Layer 9 of a small transformer language model trained on English Wikipedia (12 layers, counted from 0, width 128). Numbers have three digits each and are written without spaces.
In attention head 1, each number of a token's query is one row of weights dot the token's vector x. The head spreads its attention over the tokens so far by the softmax of query dot key.

Query weights of the head. A number n stands for (n - 500) times 0.00092.
q0: 354358465519490419488589505542575516376531541580500585352529552563734659362600469486482531548521462527395539543502572434717428461573500522536559387507515512507548500580658532406624563430428483408431462593684559495483435546390472386510464419493437487533545387418502446442356530387577619442460520571634572535483588520532419515445459325437609635448522333302553540431477431551602572494442
q1: 535478430453566688378583474646394419615380326454487538580472523352576512353464549472558257494433406422427533547500397477671480507436467495412534572566482425529564393408591570505570355613530551569377502520475546418464470601402479416596356599493632511647502507495525431508531547584591541409559572505539439439355402505616545469517616423563278288555520465302503537548483387566399581416482
q2: 473536534573480452486600474528534480567543578617555553489515600467528389500611448498491409470500568500449476521467527427553546494517534600577420595536691550515546485542461436394599560557485517518385562525645408522310536442427447548437551514570507487539537381596629539561481418529377684447492529424580648624455567543548421447508507422528330464609351440540491482418476413439449476456458
q3: 571453383463542599411548551548436558584355542453528510471507587548472493368530439290456478422636440546514492581618500487638483427407510375512579630453472456505509372434475411523438570510357613492353610480607439460503502526416414461483358626447614566522444581425420461611518360459461604441541362558541620526335460429525556562545484414627288390577542454325591517622438313540605457437574
q4: 443460562518518650433620497561460471564473284476526528621448475395595472505442668455544269533415339464428591529520384525568544524405420490505543552465552468531526425346497649453500502671500570527559498441354442353449488550421435488654415524420544421554512441436612574557644602588631449512541541536579382492388384352531576390583564422435342345541542408495401606649323469470461559428537
q5: 495379609486447522574538521488371451596361537412632512529546540384570586584390609525498372496593590608404557509507516512594475515395402602457469528472394562605472536436410469573480550473447484545415489404477411476448459548408517500565463504597432480432502622579484431491505583652583545576417761735438420488491448405412493451533535510426370485675467523429515643500433423498476419476403
q6: 563498507387472584528550468398521469519483619388497461531561633554454500462557529405403579372522588497385572604500524498589600444421453554592410730502548539515477399587525410369523557571464581444364498471572450435605488587461405382498498603576669539563603535533440528500495345350319616563573468447553616593312527525525589399479560446524267381675461512516508547521392353549446377480556
q7: 560549480465665324596538519509464573488490446534572464343521401579324607333402500545459595613417550603561423557506491485521431368631715351500401602318554545422526506584649632481454488503536492562401658323444532557682602480311567360385518474532516468598444558250527437560654704481524546657512466349323514456716589537543452393416400440494663763387555405468301468646593422458694593284614
q8: 489575470533388649486628506323560391556452506565450406596508439486481427310520322489532634435393597445478451508381424449546676398398395492569362642506664419631721424603589591397505500655517584491525539520677503449638494590369313467553480538602541527589607683388456596506489578412453600556579453426541676598327598578630706466411482438500330339599361541384491473484476371432542399422562
q9: 618571509355450503552532564464567480532523585363485617576581701552467290500690385423357568332512561509517636500598423533684541299584536616352500708485596476568444478543576407369511654581470599610456341506564570259573530646603534474325599603500550513611529355540743569630582308509436619539480522430329539688375427479448471503534500372560462367414536395421447647500440435425387564445405
q10: 638521450562308481483500520540588428390554675498531433500614492495453460479605439360503634484452562513452500436373643490565522415423448475637553646567472579393631531579622467381699551495448435538605491525592592434452392583655445439599614460546440563417604370439478430451490523461358604399467397502609652445467487574528586642450667555562558413318415481559503512549607493450443444634424
q11: 614631544411547495463521573461628537486563523387382510497610561482489429560548495616410611391418571527459595582576481522556339346512457455433605492529594524529480465579598484595311607376531567699495432540500556552658491507424545519441483441423433503617596657437530597564469451401509377664389423556424449480505544297561495526439531550512553535493476346464630590466571361469472552511590
q12: 443536469590518537416458512714203550509485445617440451619480633461523577503561583650491328457506543467645612614381546602477422670529442462468594409578464497458615470257417527624572441476575442582429388506472466525255540307408397469307442530601400347361370530511361387451638476626382506419581623664553408394382576384506417567583568397378460371491419545439630455514575497523734524570558
q13: 321503561451603500648433484436466485639408380469571468444529394525722389439503404447525480564477473451523403482571408438495513578479497619483430439309547392563585407529335605669401557371558495503463529655567492530522387524227428547318322439608630483432583361523487570563452546445631466487618625412443273458492643628427497449480460564476575534643582572427422441460378520601586459555455
q14: 525467677422356497515645455465554431454550493498371327639371606443346458445421600469467541425579506368383436664568565633506335518396362679600420538469731519503612348479519559477336485523453462524503664460411420363340394565270441567481500461622575440442622521390445427553481462699354362407576624360622701700382284596567660321396437388500335477814431570440536458328416527444401510522497
q15: 452341429626560500418544660633473536573445365500550403591546433684634345349546558423619352602511537553577297497497432411425497644402597634580520391443536432494497406450436613572590378503480478312328636582458430468407511515356371763452260519594637397410595484443514533492436631405458439557467558236377346461526567506491438523516457479343497479529540561486420519516500600406707559595401
q16: 454482486442492714479279374498432451514471387527528383621473480656690391455559448514520605452547410422551544431488445650500524530524517429502478497427604396577461470551418495434375486472466477526332513541621404468577466486399339510398466588545634469548303593477481452425512547571538466386568547457450608367443665371483536507542459390464613456646468536586536505571500532539640727419594
q17: 303436515483554383574516562500500630484413466528430706517548336491711402310500394312724438431682417477398500541477484351571468543432529600416572493388397334503267662543395661722576578460411480434655485627437647436392264547529456531554359611522554299415509567482421742701402539443674293526512672597477330402595572566552402365518613476487453432477584569509490550643337619442493546559270
q18: 350458493518204515490433767455430347388616613617557341649200549742527552432486548596349578423487455457324472541482432368371435516597569583616475654328654493550477589648549526320507487729500675735582503350678500382451555566445475716569472596299453624730440539585537546562357556658370493274463443691729567590630426535423452535598291489662573453496507409592611404520424474324413687635459
q19: 560500431400520682218438554550387859541519393458352576711538704402458446379606584365661569416684490655290527789744493603618530679364274413444469508444543325585567597205515382595457423488481487280563490586393412318385481489440362430466444713302441612470471371468330537683683500484431520545504458551577720630258378304654418413672656295338206408659538607332504642521381579583544473548507
q20: 812671591473333797446500302648122375547609236261393543619267531115322262769557528419540509489471480727392487487482496509395624414452228630379474481573460564456333585390645557495200655554573485425589512321732266312122766481667591428513720620382473692466576451463492525667504275814437546607650508550460556622350281403482504457652551563297600596473461723369559483394194619435414420475496
q21: 536472670559710514632510401415621368371469451661514621656510486625325433392439300550406482309533512283500493391510586486490613287500467550341435613290444510469428331637452611255411321486619447504437439351405511414459437505517518385606400426617605617513314583579657544480503462559487722656384522467250469556745449531462675614268564542700613652465554546675643613336350332453458600512503
q22: 605596480455504395394614388470468549583839669497548385384568474338561472263504626433359139378434426313703590563378358504906408380436449420445534454699509471630269356393500396443423389346286740354421391241529716380703349609575500521525356561619628482496582657408343598404616547531590627685484574710154693553496320258556596453291806323593295576731381504524332598196674291449655543563475
q23: 341345618547539425472528366591855737622476435331606554721648282370582414504496390390329309517272439593587450500652573794566691605632434541615793773533500317348628508600186154453543324487512475456512421536352539410437516518504496412586332457620350187871412520477492463504745655317536416606607583304605519324676442462513476393531701616192409491470377628344620468496716574496780610382626
q24: 615475663350486462444444760640639539491372401366435585580393422504440521356468605567528563489583327873350468641358690324315447364464536558437300101638245558551635518678463627285606470454398547640456807703347533229660793602496467426567612538574421580224526504377500304420287427365682284180621455404546637313277604587509606038589867622554476221555482251249495440618504309518772684382509
q25: 717451477504642650408196480496321465638483445547496588610640598557616405157665530532737629771492463471481290347746575548194670617464476177388541522524492239459508566412386262600591438574630493146398390539449564485500765488559479578615364290376500416336216587610445530567726488512647333555250485539606548571508387512382323524724547697389622685504648344599396581519538345504483709674496
q26: 500356546419136350567340487584481756663474381459469548247483344441490558500285477526736599554449428365374469796558336676254340545447696731541482367635618427701664743529469463427367369518565557439302400672560458434753414471306806521491544304415727431560407454669760457599557918518504350569408588258527423815385447602540612356085231482200463422648133449612568278554513529500514509370491
q27: 645302576493741770440395359233343625331472593543219454558349316452467301535635572396469450441639457383452517389474293530411409250677588391570423555358391326496654694181504445255448276422666537278488604666570629655316604497459460713575609708610636584364369460468537556833568474618667783392371415541753535456538509594842706651715509241513332456600550631329566540445837488286636444500454
q28: 742601500343449390654444500509452543794444439504505661204300423688445496542576728469514250552556899766316626649514430379711205319308487544458713592349643553514550505598473492435564604505641306380491312368574453378500840464438761391478260619699774731500257475323465585663725228546289514447204397587322591285613563559423202563686268435273458411358710448369560401559351656571444349592359
q29: 284417677496504401165585440190415569384422478400496732451391337427392640226534581325557292239230438586411594041590454377487475516331529529700415349450722637353642595384599579535516553470492592459575411533496576428847387540421782607429542540557469558727635668456364556475759457509476536450577477471521418606153432457594727449520531363534487496613879467416237439456239504387720638452258
q30: 619480771511370689570781378522560310386558753612244418341620588578653524758591418291255597472513528398438504445861508595288390378651539659360740752513571521465548456737426573298324588500555605319640374542609363463561423456508540487594286746588616427487366451797697568287422338429305601530397429659561468325408857281553694435741550410277495355575633312325558541735566512830360645668526
q31: 468461312686305603355293147371373417693423433291495582548295272133612556670620840477372475428304525458675417567177500440546608543514541295568560515509344514505333552369677608471496770457450416569388387721438277565463283493685782647446773465535548331496851760560643455369260756841553285405412441722584551237388384556760496637457539672550265505448390442569643610815391561787294486547581
q32: 432505620472410526550600460398545448539529332533480478573525417512443414566547594573646468532536468482295597452379439502592563523352549615507483540461589352427555490443528602241561502508395414521529500534378424477605398594600461575600493465445474383510565474523623585527430663630550505703540636345420616613390353450467495424364578436493477503530419431586439559604444540500438540514498
q33: 449344500588487395512488552458451545318613467533447539294463343612465405455424513577495615472519520558551332443502582583392384479485522556511512466478470534373514445462636567619512439480421387453543369615419580509602486548548566402575605447448513533440538528369388486447443589412484448536486442436493615546582601463396395527500469566502779603415519427558416472422595662532643500712500
q34: 452599464498579584381583492451437409606416302487478376684419489441611395405432534521626286591369359428420546466437383443600625559265454570452495652551625479500508273334552629391487453586489570451458569444395483424516441532370508579551564500516604472621474400515710567575571566553633463521549636513541488517366399431588455387633537435516361372533570584464343575513479383481483547333516
q35: 363400432554326590454498629497357532420387409472458563343449394541494659361485497462600416554596547578340587540544458459686352469510470510425533536389429470430517523436629557365577431487440522511463551572567446376533508569515383473696520556397566532559431567356596443470423598421547551575595519485557460444479479402513475391500586325573473463516492365339426512622437462593617723587610
q36: 482445503460528353561406580489615574456571489550443503400489470530588638612548486458418582507431488516619473516616463532319396577598489381500567251474382430492450457503554522616412477385484477540542459513433651545594411444568646368563497339403409578391497505393355513450457500401508475372383332518527400475701505516390508566342421727555680653329521467470607406413586685487566622615495
q37: 524510451637486434515379427578443497395455610492566605590355432508291566550540665436622558624419663417508383487420582592635489480551532473530456631559492368453626566447544543444508347389513367439503453608312236581546598386614393458643631526555570568529435607523455391375551595594422371574611485430388627447516481626500500468589571452588489477461449440701467397551510604521500440325532
q38: 465597404507452515477589670440327601535338344361456495420449503552623456422424431412489366487413428519378541503528340549516441541348497584525530562470707447536591397455599684410402437528415571558441520436492532398549487556473375429580481500395719500720479400290579473521522541489576532591695493413613467588390412445506558351510497370516358389531530516285393614566423418489540542512602
q39: 387402503436269532610500595627506521445529615671475447410436492462455614506411418532553486489542446552526478432533542532411474455543561652545359306391257463410472538500435603547538427337373430448524500497625520457448487545476665516500484612557472396372484568485461557315387598542549431450264520381505436330549505511323518572447446550572660520335487513571525492505589715503514618754571
q40: 489580448486588439678440486569517518516546511506430609457446608534679451556640361538497424630455390548693508422586390519555492469574522443429580385451455581480492486605489564432609563483522543471672475398476613528348389398538620559287370588508486414569399440443623520662605345514590392554408653529558369457461605447458374571585321463359640718511653569503355610366521500467674564641414
q41: 414662533384521638452483414526519402555584479459554509654471536441532414645465584488633362500429204533668485517560535435424509638468552523481408478608482413527549557397399426530356392711336620484578609359500413641450656442431622640601494517390509478569497625635580683543491553663644403344534406526628459317539527435545385281652469503395423398500398452530336553651405475529463587413405
q42: 675639559526491563336580419479626466477607578449448503650609596426303379476479494509574599246457554485463491642458550509670456360500367529572410670771684509503481543640702581367374595469456552459477532413442494436572515535518401584579562466595503587595592609441439529494545500589406399629665476595467749642320359443629660491466531345559366428460420563450485460455424374367361461425389
q43: 350314449484441519425571518454428571490420370480569373448571558595512611357326624357577329625648474689290242569547521329575552624312468652559457527507478594533450591496442603367470346537493617317486652267555287353338350562343274617605289733473654466497565480557376596615436637518514651504524767397648382389468518496572465334681477441391340582751620486343243602527395520595704406621511
q44: 696506513456452582449481335704592666441405716521432636507576486414426547524423278474613446289465515667402772607547471277650464431546447467488591464622294490357506575478659444507550539397503529743614285562619458287625680583605562458490738339423328559357526428635494382497473456359381755405554360680527491573503332399537516477620683375662549559452477458355652525541525481454458436435434
q45: 409374494462674465760506586579563560526456355508436500300480346694551416625668514442459461632688400520632593407554455484378435438530650585409556365285422526336506406677363432493540449442439380288423542597481510472423506461477678490299425534538497445490414463308574473536417457388655461468368638357567397390593782590320500549432434603487751759493690481571612607537484745588682500549312
q46: 586654344273594638463537511437367463685535365511507674555483482583481279608542663479637455374693343707577686613546414402664383411277580483361539262524586407525480464576369421417619571435414579485657500568382441247482565426582594415366594527426475562728422348247639701703514355680668318503533554618489564442602679440465445483579541500351423529568517466566576640562278628503584504412311
q47: 552450807457768419703445427462436416377443357569562269484349627435660500465454508478461565559382514488558550448314478580279582629504515606451565397425418537612599671325204557516396324449563335667381407552323464589350650269470429260346474233768484428293368496632478387163722496414588225376525538607477349468519454647388545496597524698579572444504466643536665460561551600741670438647444
q48: 255312508734466448621332335607830594452301500522554504453317297547441709475471210436534601705611451362707401532433440516291580454675468480379715451269209484396366483737628485835566520327412383443416433436651547558550496605355675472609532364334335341400508740535416325351340591500390470484680448516483466415628710620338336476573340790569812727345504318512492555638620701472551546425560
q49: 421599687574602769601409260365473587575494393491302616622395400604536393586548342593402402467525446414507739589704464573343722754391511591388533390381643392429418235292186599398397504658489541621468454543557319486183324495500397582424504562356462496752521445401450647626537426549714574388584617574693369561386625393596628504431303432482592527627652546576553657503462541565614589417762
q50: 449660455451611564549485460600179686516343329381614520613464552466553590598548475453673445507592507492454376624670695416600625605429370662271613298366566480622429541417351466781410266418461255436757359457400093395411379558461256334378650428658508508605550338526454539281488605508615428602500613592435339570685456722693636353609487359567288596484528758387381675593235568468815305532586
q51: 555472592347638334719532796459382475431407620462538651356382583535475462306608755602492242254719300625585619504624533415678333524205456427205530472548592533530600527472402576427385361347416413389573365304407496423455474294584627619398393570557642566511582531455612689380489552569717378613617615640413428504627425571406218423538520546511616504439636421524289564361412392625608477546412
q52: 802736578414527545488494342674600547478557404626350292524588493503482555419395417365449462420399617543397418618510612457444574411549406575494381511293675529706393523382361604514284440399516441577458497481554163346417439409314442262426319466667628414436459337687465637445559358500434524439541461519580593558500500560636503419549541391494449613363451551294561456426534583425463713593400
q53: 476265546511408444593329586715672481468327610716359685381379426558531489554581650488387474221633474616481647682529365553382341492468653295440414461420362484422617703402418470529473613300584335483484658714386521504565388135432639559149572719473349389342692672477610620528622520504574276392593630531574586146471577619381449552534380572191640534658492390416433419641531645612445381661644
q54: 257524444305343773444592479559429532442345540401766437588275479556625512625643522508552298634293766449492568804526669593403331729320575708438716341596543327329610470380517472740599387608356475581479416405594602287479545500327609398703712372484526654614642433575484220252487428491690580264705523731351442544262415606670672508389447570367504192358525496433413388508703599579824457313612
q55: 481507438293612677371411500570783426666526544652595300889538445610376584285488623477388591278493493504496621519626405276608565435500581251547523492270623337839172516462437573737369616341219369492576458617571349318602504588508520699348535353575580256583511617453519503451333523651597422561411482567630454544629407488406583504540439359554185577425527537562528430718606449324577567650344
q56: 532549611656529509519581541443470612496527572408385564390788418431362607778621607734483772434114470722531476401488294351278389462404168300496545461760521591582545677549520610500424558546504650379279625216500356523696611358516479488743380515344538564751644291561567437393553410313578667556361378519537322332369443709402776552511300353624399517450424356542579407424400321676651360468639
q57: 577634471291594579570608176517229748428685604507615237500689447648524316442890546321504648848446452473244417606593487539504504435452371577596159636345545538350456473538329459684741433620602583658445488547613285427404436586372640475389560632508442450719630439443416625769374176487475726398529448387452488347496696491136428491570706595294464495575496684623675446614113565504680482579590
q58: 434516568319719104789613589944335460302496610500431387314307628568570424361378616313348198690447481547375411434504603576454595476693923609356274650404483463294311422458696599491500358448633343373525377434337353500564384562417509328400416428577531491406516683555353337479364517713476558359436539569705593553449453637496681349564691412467434787733651577444421544350512293471728556711313
q59: 152407240323435409577801382689371483544534561218537732561442445410480504805253609328634543467587656656427468395815606576428438694384669322371400476496523579637521532554668475584598656555637364158689770663487547563663522526478495522518585457465737552566439135378435374743347405407440782354255471118432281593686491814536382500441519276562420538431366717686244517559364496669416377398451
q60: 584473527604219586536518418552515450495635222444519259490580466446248146554381761636598256348022561558346591319456789433790215554609740575628462459632324299466571578770500558323536298500663405459616686649426725647207911410416713804444458383812706310514367522469449527785438601588628348402559478431741237525409744486591537703231565540627435351412316762603431663482473616363446534354392
q61: 352390425603517478464668492580354528128420849539560188640964381361551524453492487401539361476407439462619462631347385379617685441250313554477648414769526557470481650646618457275437548393443554200525716582488628433631488638594596597463645290581578741301779599543394325558571601517476540356640565653318600648369714470276447600500553604372456395423425827594543312578528528546304653557278
q62: 524447399421774556376469545431750543659500509522375366432646512659423331253647668396399426580539653542675422699438488480500696561423561783590500307536521580745435712447442531234346626605572387504201500560397582531623456479708364310331411500579403731702563442599381416364709356324500513568340291288595684462352566595706504573339487314480253581425763272600428461248573496359411649853295
q63: 418355452408734710444588534596487408553741517510607654575770682719514780483680695549573567545431615543341420618483763580709290547479450463605268622570612611402363637459521582613559605362750413329831606516310381673462640411299465423380637674411448504386734330547492562706525614500420322549384569443623381361508563343462692479429531491272351456641409476480811116586567555570813304576735

Each question shows a short text with each token's key, already scaled and adjusted for position as the last token sees it. A number n stands for (n - 500) times 0.002.

Then comes the last token's vector x. A number n stands for (n - 500) times 0.015.

0 "|": 523473473505508520487496459409478425588607446656532696476381484583383552653480577521252439457418519495505536492543487479550445447516500550561542573584604706542662690403594359464531461721446285
1 " Ze": 427502434530460531535465556445567450514539461576553563409311485533425554506453543510307485433457607410524527537598406467458395454531514575421506592542574560503692661457634424501505468711436286
2 "j": 432509493513470562475483422464554484563496484508521511499559443610454363391435718465393431510506530444488532504557422440488459533550580588491521622375566452606465732344672558352315242705583305
3 "t": 512502538452495481548496487481530376446545516613420577338540461709436431445366376412389467376438545513557462469569467450515454479587474614402616466522501487663464819612665557267214200727283436
4 "un": 423494579558455455677460506550578503388486530500436580371533465763352335521371447418346623426445502480515398431548462364507427527563486612449531480462559472523488818723560471518191264743248260
5 " Cor": 621423537437352462559601500436576473419455471627492473339368431522384528545454516379508562573444528635399526468578464484464368492448425573383604533510556514433610703724516530484277441632439279
6 "in": 558495521540487438548552500511487511539493479487573565603501440580368611654393558453516453661541489542524521453495454435469475488531522513535516537393565447454554678512603348694396359748574229
x: 404501435428424477518450632433579543502193466624429472373509463456473419474490513513438421468498600604505505493581529579545443514431551562465615484567426541552461517515438438576511585458352458574494538445521553409509512478461483534539533510494453377644591493443411509467519565460320487424562575529504498492539569491378394518534450510569649408469496451451450513555529527497468528594492
Which token does the last token look at most, and with what share of its attention? 5 " Cor", with about 60%

0 " style": 531479506494520430407442528478415438594616382478647664303421385689246408549518649450605586527456498475499507513449477512546568457477511475724592596525722722687628812460514423693412417408402420
1 "=": 515398484478410487508397514510502404526549455615521720291456462660329429580495594490588633568394481542460409517499326509436370461462623520665522634568629652640621657404550339611376437369371293
2 "\"": 493488505469497434508526485541525440492515492615455529371482447713455514440543618627401464514323487463461464483562446443409530531479593587662580583543607636554617677578280257478344339412434303
3 "back": 467555461461502505512507464487495461495565440528625555377360459709360358507620628641407623558358528547541545528492465403487516487451533551645587662525640666563657677464507467520401364464325458
4 "ground": 484506483546501466516510512496533459522553398487583588344353307710293395740517516581607538604432475508496422518483469448462516435417455491683512630562689681639647677516567581687317342461367381
5 ":": 498520536532474384534499471520499449500531374521551542344499415652331460723571523538536549480350480513488450520462471464474430475361540536666476602640588700674564632537428480707336351499455259
6 "#": 502497600542492538462496462425443427514552375639596521341384470699445325398621530593537538593418508485510492490486459575433504480496568554584605643598688714642673531478318472601434226447375323
x: 496464498417512421703523515545511576383220362553559556442455500484458359392493536500467608446507411483457411484426499492419510567513491499464447489533476535458631479535540527551473508483551487604492495498502462528611515354561529507493406525632463513475427525509480654619534454426569508414448492479430413571495447491407521486471598390548604594505579518495491595449502538542460525511410
Which token does the last token look at most? 1 "="

0 "a": 494536532463550478447466465501447410575560460563583524218516448655440353447610497546670369569263456477529529461586555536508601499522506508563624581553515629663525774558315609587271189441401396
1 "co": 494528484476525458475507487461491426460502462528581476240487416640450459364636535531682448604325512440540518536571477444469565510486545524514587573546465647690527656650379625671342168396399319
2 " FC": 523479470429525414444484507510545437588487463430523484365570328601380535584570716473654404530363540529515475489567488435433532556367564446624576536542516628647521612555455541656351306412462300
3 " at": 469648361403635485325535348404422399660605474626678574342371388583435663512509596550562414504321536538528535654596435569548710394437426522671585548604547796718715747454506518535509394615470348
4 " the": 451545431426566408384505440402442406600598486581655666437312474660414568518549472544557479505328440560467482640477444557511595397408454506645518566603553756742731687428491499485561336632505405
5 " St": 578405460417439488460535442408481427542577379577605485368330480477463448558615444623453549597492443551410504610470453450498472423340509538599508651517596684614684752486473410482494458526457501
6 "ade": 576421529446459488439583510469457569545587389420656429481382400728441462596504312594450320521477584541436490622435482527534459404426560497535439600404535427688596661414589505660468469573480278
x: 562492448497410430602432492536577534510263436586433352422506404426470449480416503563520496497494457614481447515571601534482467463418511586459432524542385444577460485427366418582437382435554498387413552536505427463470549457443633484497408501567513601596498530430583420476427483533558460430511506516571456458468495575426450471573519514379612415536359444349470431594351581414474522555473
Which token does the last token look at most? 3 " at"

0 "G": 505508461447497544471460472550531519564504466455546442249576399744305585479451663545526504423268504505531506512559450482548455526490472501618523530505556608682574696599732694708456355479362279
1 ")": 495509498455571485408510500498469457557536430584578528279446418641325522502387595542541425489267460492487544505588516519552561500462533519718537574603593804747670768455641592534506361646446374
2 " |": 477517503459573484395546464416453395561598395638632626356344429546348541575475514587526384565329483472490572526539539549564576440513510527642558558651638895668735713373559580406512354687550439
3 " ": 562500479436558522426488470411415364522652496756564593350396395558403517604416509552616417700473456496516540537530469609555533420493494496531539660543602756650647733338534527535428312587478568
4 "4": 562487483522489553443629457457394448477709352728739550354414371665460291443257419609649563650611513531402524582496525566580463412484561542493537754463679650736636844364376446510538444461482664
5 "–": 580538567562461616393572428478342414546647317710780612333445317696497305646359228616661474619511553466412565448492503626520447333548571579586484718600651684633639731401406584571648394476479526
6 "0": 488526511544510519409509421512414477534591414583711613373408293873546198551367451259585334489510470457428505521553521488518597467534514530532574592556615500494572662483646361503466403440589477
x: 473530497393545474554466519529478561420442444607474441447474521425434484418535479582419492498447513563577529558530562645552445475405363557325471474541455556560393519588463521491490400444456396366598566484456445530525523322534521437560502414492572461458534437470549666449431648405527461499406536437401364472523444413525606406449519514453628642412559373519408480519526414396528632501500
Which two tokens does the last token look at most, in order? 2 " |", 1 ")"

0 "==": 499465490525545521406503386433300420700723440790572794493436376737417574605500533527408321664498551528554551434440598612515629448683528547619587593647753801573674715323571485428494512595453470
1 "\n": 468473506487584477436485474493399444580618450690476721484326427645321612611501479573369291557408507466480555483457519571516579432601513540620548589630695840672781724305643536385409362713523364
2 "En": 466626435457507577492468528380486407481674401677641699327274427508453442519514599484321565547503521534562551541536385496575548384609414595529573580603660746635705685446594464504443458603308556
3 "ter": 396552489557450563512554473500518528495493552534602507562393392545498475600436577685361482571499457476502493529545463454416521449492518541476506644375561521323594776485552400583410297745748425
4 "ing": 468528504517509463543472509476466481520633537569623695456376401594338392732551567490466492508605467508525445455552464436486478425554441562594528599520649568369611855481561250546382315700575323
5 " this": 473484443526524427439460452521348469537736473567726795389276386665361397679447427421528536517407420496447474531441534531583579377511425563651531601611652685586718764481478208533512458650414413
6 " round": 547399490441432480459535485499451501494741409411689709373343410582344473605632537546402379466568491517472450599445481418602550406476454533656585626473626780702668898508511358573553516600469496
x: 415491487506519482533531650543538514388235453548565439501498438358423434537413571459410441454615504457425532427555623507504684580488618551498453486499424574453469487482516541449539474400555491481457503369395424462461519342474624498498457492520551472436500509542481577326481503586595562519518563440526604460532458584369518514489626545441580564481507469421548465454455544579492480494563
Which token does the last token look at most, and with what share of its attention? 0 "==", with about 40%

0 "rad": 524544512461532493455517444451577455471444466579533412337454438648303460423421463446777640602294448471517495560533452549480547460391407514585570563457577609605548679549623622634207313395354440
1 "ius": 516559488496511540416495405492457459595508438581581510298487419621244415494443465500757638577260467511508498521556477580482623446463453510622584574540636625562582736556593594584274287452322437
2 " of": 544568478468631489402542397477384421581574515596653618377366433614344581551553491569613404556314511454542514548589461559516682454491497513656545552612593775701756673432516445418379307601550316
3 " the": 452576441462588424394549434459405408559602506547652631383319468641356512528586445557562469510314517520494507594522454561552597422439471527659512590612573765741755676470480421424449284587569394
4 " Sun": 510552524494461450456580538436481496488611407489659501352307443548426506498707408765468411536473439606460537630477503557518490456403570521628562615460570754697660697503433379527443373481556413
5 ",": 494531463399541485396525390453384394629559469646571579418365453653314586517539574577514380527331511578514532590576448531499529456517570530615581592571641749636694690386556440453392304688592288
6 " and": 482503491469496452454488416441431386581577452710595557349378398635333517507501554559501360586404511548510500530534414583510524443578450562626578572644667764636706646440504468509406305677529336
x: 423458492505564461534538485547502511471076435592497516521502476460556532525559493508457558477486537517562468510460491469475522480556457520417542500381549552478471460566589525529551480542539312493464519574472545556519519257500545479448503568472456505410608478428535479518518441460515544475449520443477449491456444484525522527452507494443491493496420519498507523518524518506486446447506
Which token does the last token look at most? 6 " and"

0 " (": 528475465439567495431480429422523354582470443652484633514346500573386497517686586705548493510378517503521545486493445534478536471470484546557528650604661692584660473399519515511406451567457225
1 "4": 491502417487595520460602440418463449582601394711628615488382501690440307364546559783678585525531547486510473544475511484497459473437518529554547766445670562581595626331401424499569495412444400
2 ")": 500477502463594440437505509533459448532539428595548629340356419648446381587583446621499367425392494480463493496530538496521539494476584546714528590604551768672625709450515542541448363598459339
3 " |": 483533512445564466399525449417467387562597395643603649355341441546360493574530491597514362545347467476479535551515524550557558437503511543639562559660624871654706672398556560406495367643532427
4 " ": 575505494445539524452459474419436357515620508767534588345386410580433463602459491563607414675487530482506504538527457598539515434487505506524544673542594730643622684341547513533406305536447563
5 "1": 454467513490464527457555480492376439467692384696691558374418363703473288469328413549660502615581591450492478477553474566567453425499501565522546737500646619704606718343390397447426407440401657
6 "–": 474557601531494627433569452525355426522612318684794619320436322733544246631347275640582493588503602498472603427531498610499458352551614597598504730579656675637640682366431542515637407468447491
x: 530409508462510426671456582493604510513388369618462391427503493441436469466409416574478511380529490488595458540529722453461580470517401499451477493434504473530447571537492565486495520354515458560554476488469483527589462338596467459533381415512475628449580398432591669517442503358586478508533429497435346498510472395495543570374498553483621552472504465586463490470450504519543549564386
Which token does the last token look at most, and with what share of its attention? 3 " |", with about 60%

0 "–": 519502480489518537432504438464466438640476404499648503423439429795460452434486622454609496487273553510549498521497490472525504474430552537629545625516579557568661562290581531576456387458385321
1 "4": 493518456492604518439516414433473461653577413571632530418432420879445378293427616516628486533318552520548490528494536488560534501491563508588606628411597503599616714291540506555479387446337419
2 " p": 395607380516534435437494475427527389533566401490666506281351412634456328544525574498606591500325527490586543629529492437618491465329512530618541602560541681618614668543456610639430486578306430
3 ")": 513515454424616488342509415519423448573586467586507543389478401667406551619483632613376264464242519521512509555531518512580589467476548556750574603531561784607643750480669587531419379584541475
4 " |": 524514506437552488375509409411450393560615376646595613357389429553373537562421501577492380574315481488494483575508499561576564414514486564650583550643639851657719673395583624433473367624477478
5 " Gu": 563450509463441517396495456403440371629532423656675431295366439471519480522385458536549428624426511556403480608559427583491595380485461565617583626601598787716719651503508581459441327424413481
6 "d": 499538469538510568393400495428462430530582452484695551385455416557606325516563215753515429492403552446509448599412510529504533424462597568487529602532517620631515611439653753473541307525678756
x: 527466590490491545495532630493469526426422604682396449606552480555469484500551419555465654492492365499432528449475444549509520411494364586574461478530501424593518689509424409524496502564476519378482540390486549368478563408575516452560609428570517636501526528501593539489571388403614400404572487493492532391533483496470481527540462528418615523628355458663560664512552538511641491518505
Which token does the last token look at most, and with what share of its attention? 3 ")", with about 90%

0 " larger": 552478558511640466447517477554356504542707537568612693373342371702350546516568584603455415456473458498603479477466536538589609440523464520668584626535616706735701830491637342533466463461520485
1 " than": 534524503526619567432546414437432474566634497633663601382319423693398568452619560551494444384413480419575526561570531558602669401539399574646597567587626739684658846518564458565438425519574513
2 " ": 478527451496594537415481426443387412569633576699534609403388397716440510534561506537603350597410471459552566545505465619537560432493509485519534660489567627659603721373547456650350234532592486
3 "0": 526510406509517546473585420536406515424596382619685546381326361739463308433442501597595484420488558559494532559582517505482548456470499574541552686515635548560667673402453430424282358530573512
4 ".": 506558483486552501417571403460396428586618337641593590342396380748383422601546454603461370419443414513414581575524534533473442454560590581519538627612574692751638800377552515491451403658548392
5 "1": 506468481526477493461579433441414495548640429737621582269432472920463313376399464387536339490514481497434501557527500565610452444552395599571561637585554526839576718397516486513558287436279475
6 " Earth": 544444511492464518481492503486514484509635342536638619218239372679410334580630453519475369343476548476437490563477517554522541380452467566532560564618564714678628729560600572569473406537375474
x: 539417497449501422451501571478434492445214315519475513505504436479511570468440436580568499419445410474437497520530496490488564615471529543378441401488456490602639560460495468438479375460614510493468467442561361537550493308518536483549519405602465538490479446567536586401577479471624532542511541475510463478587490535543510375534551565443571529597439487480452476447423491466374506520577
Which token does the last token look at most? 0 " larger"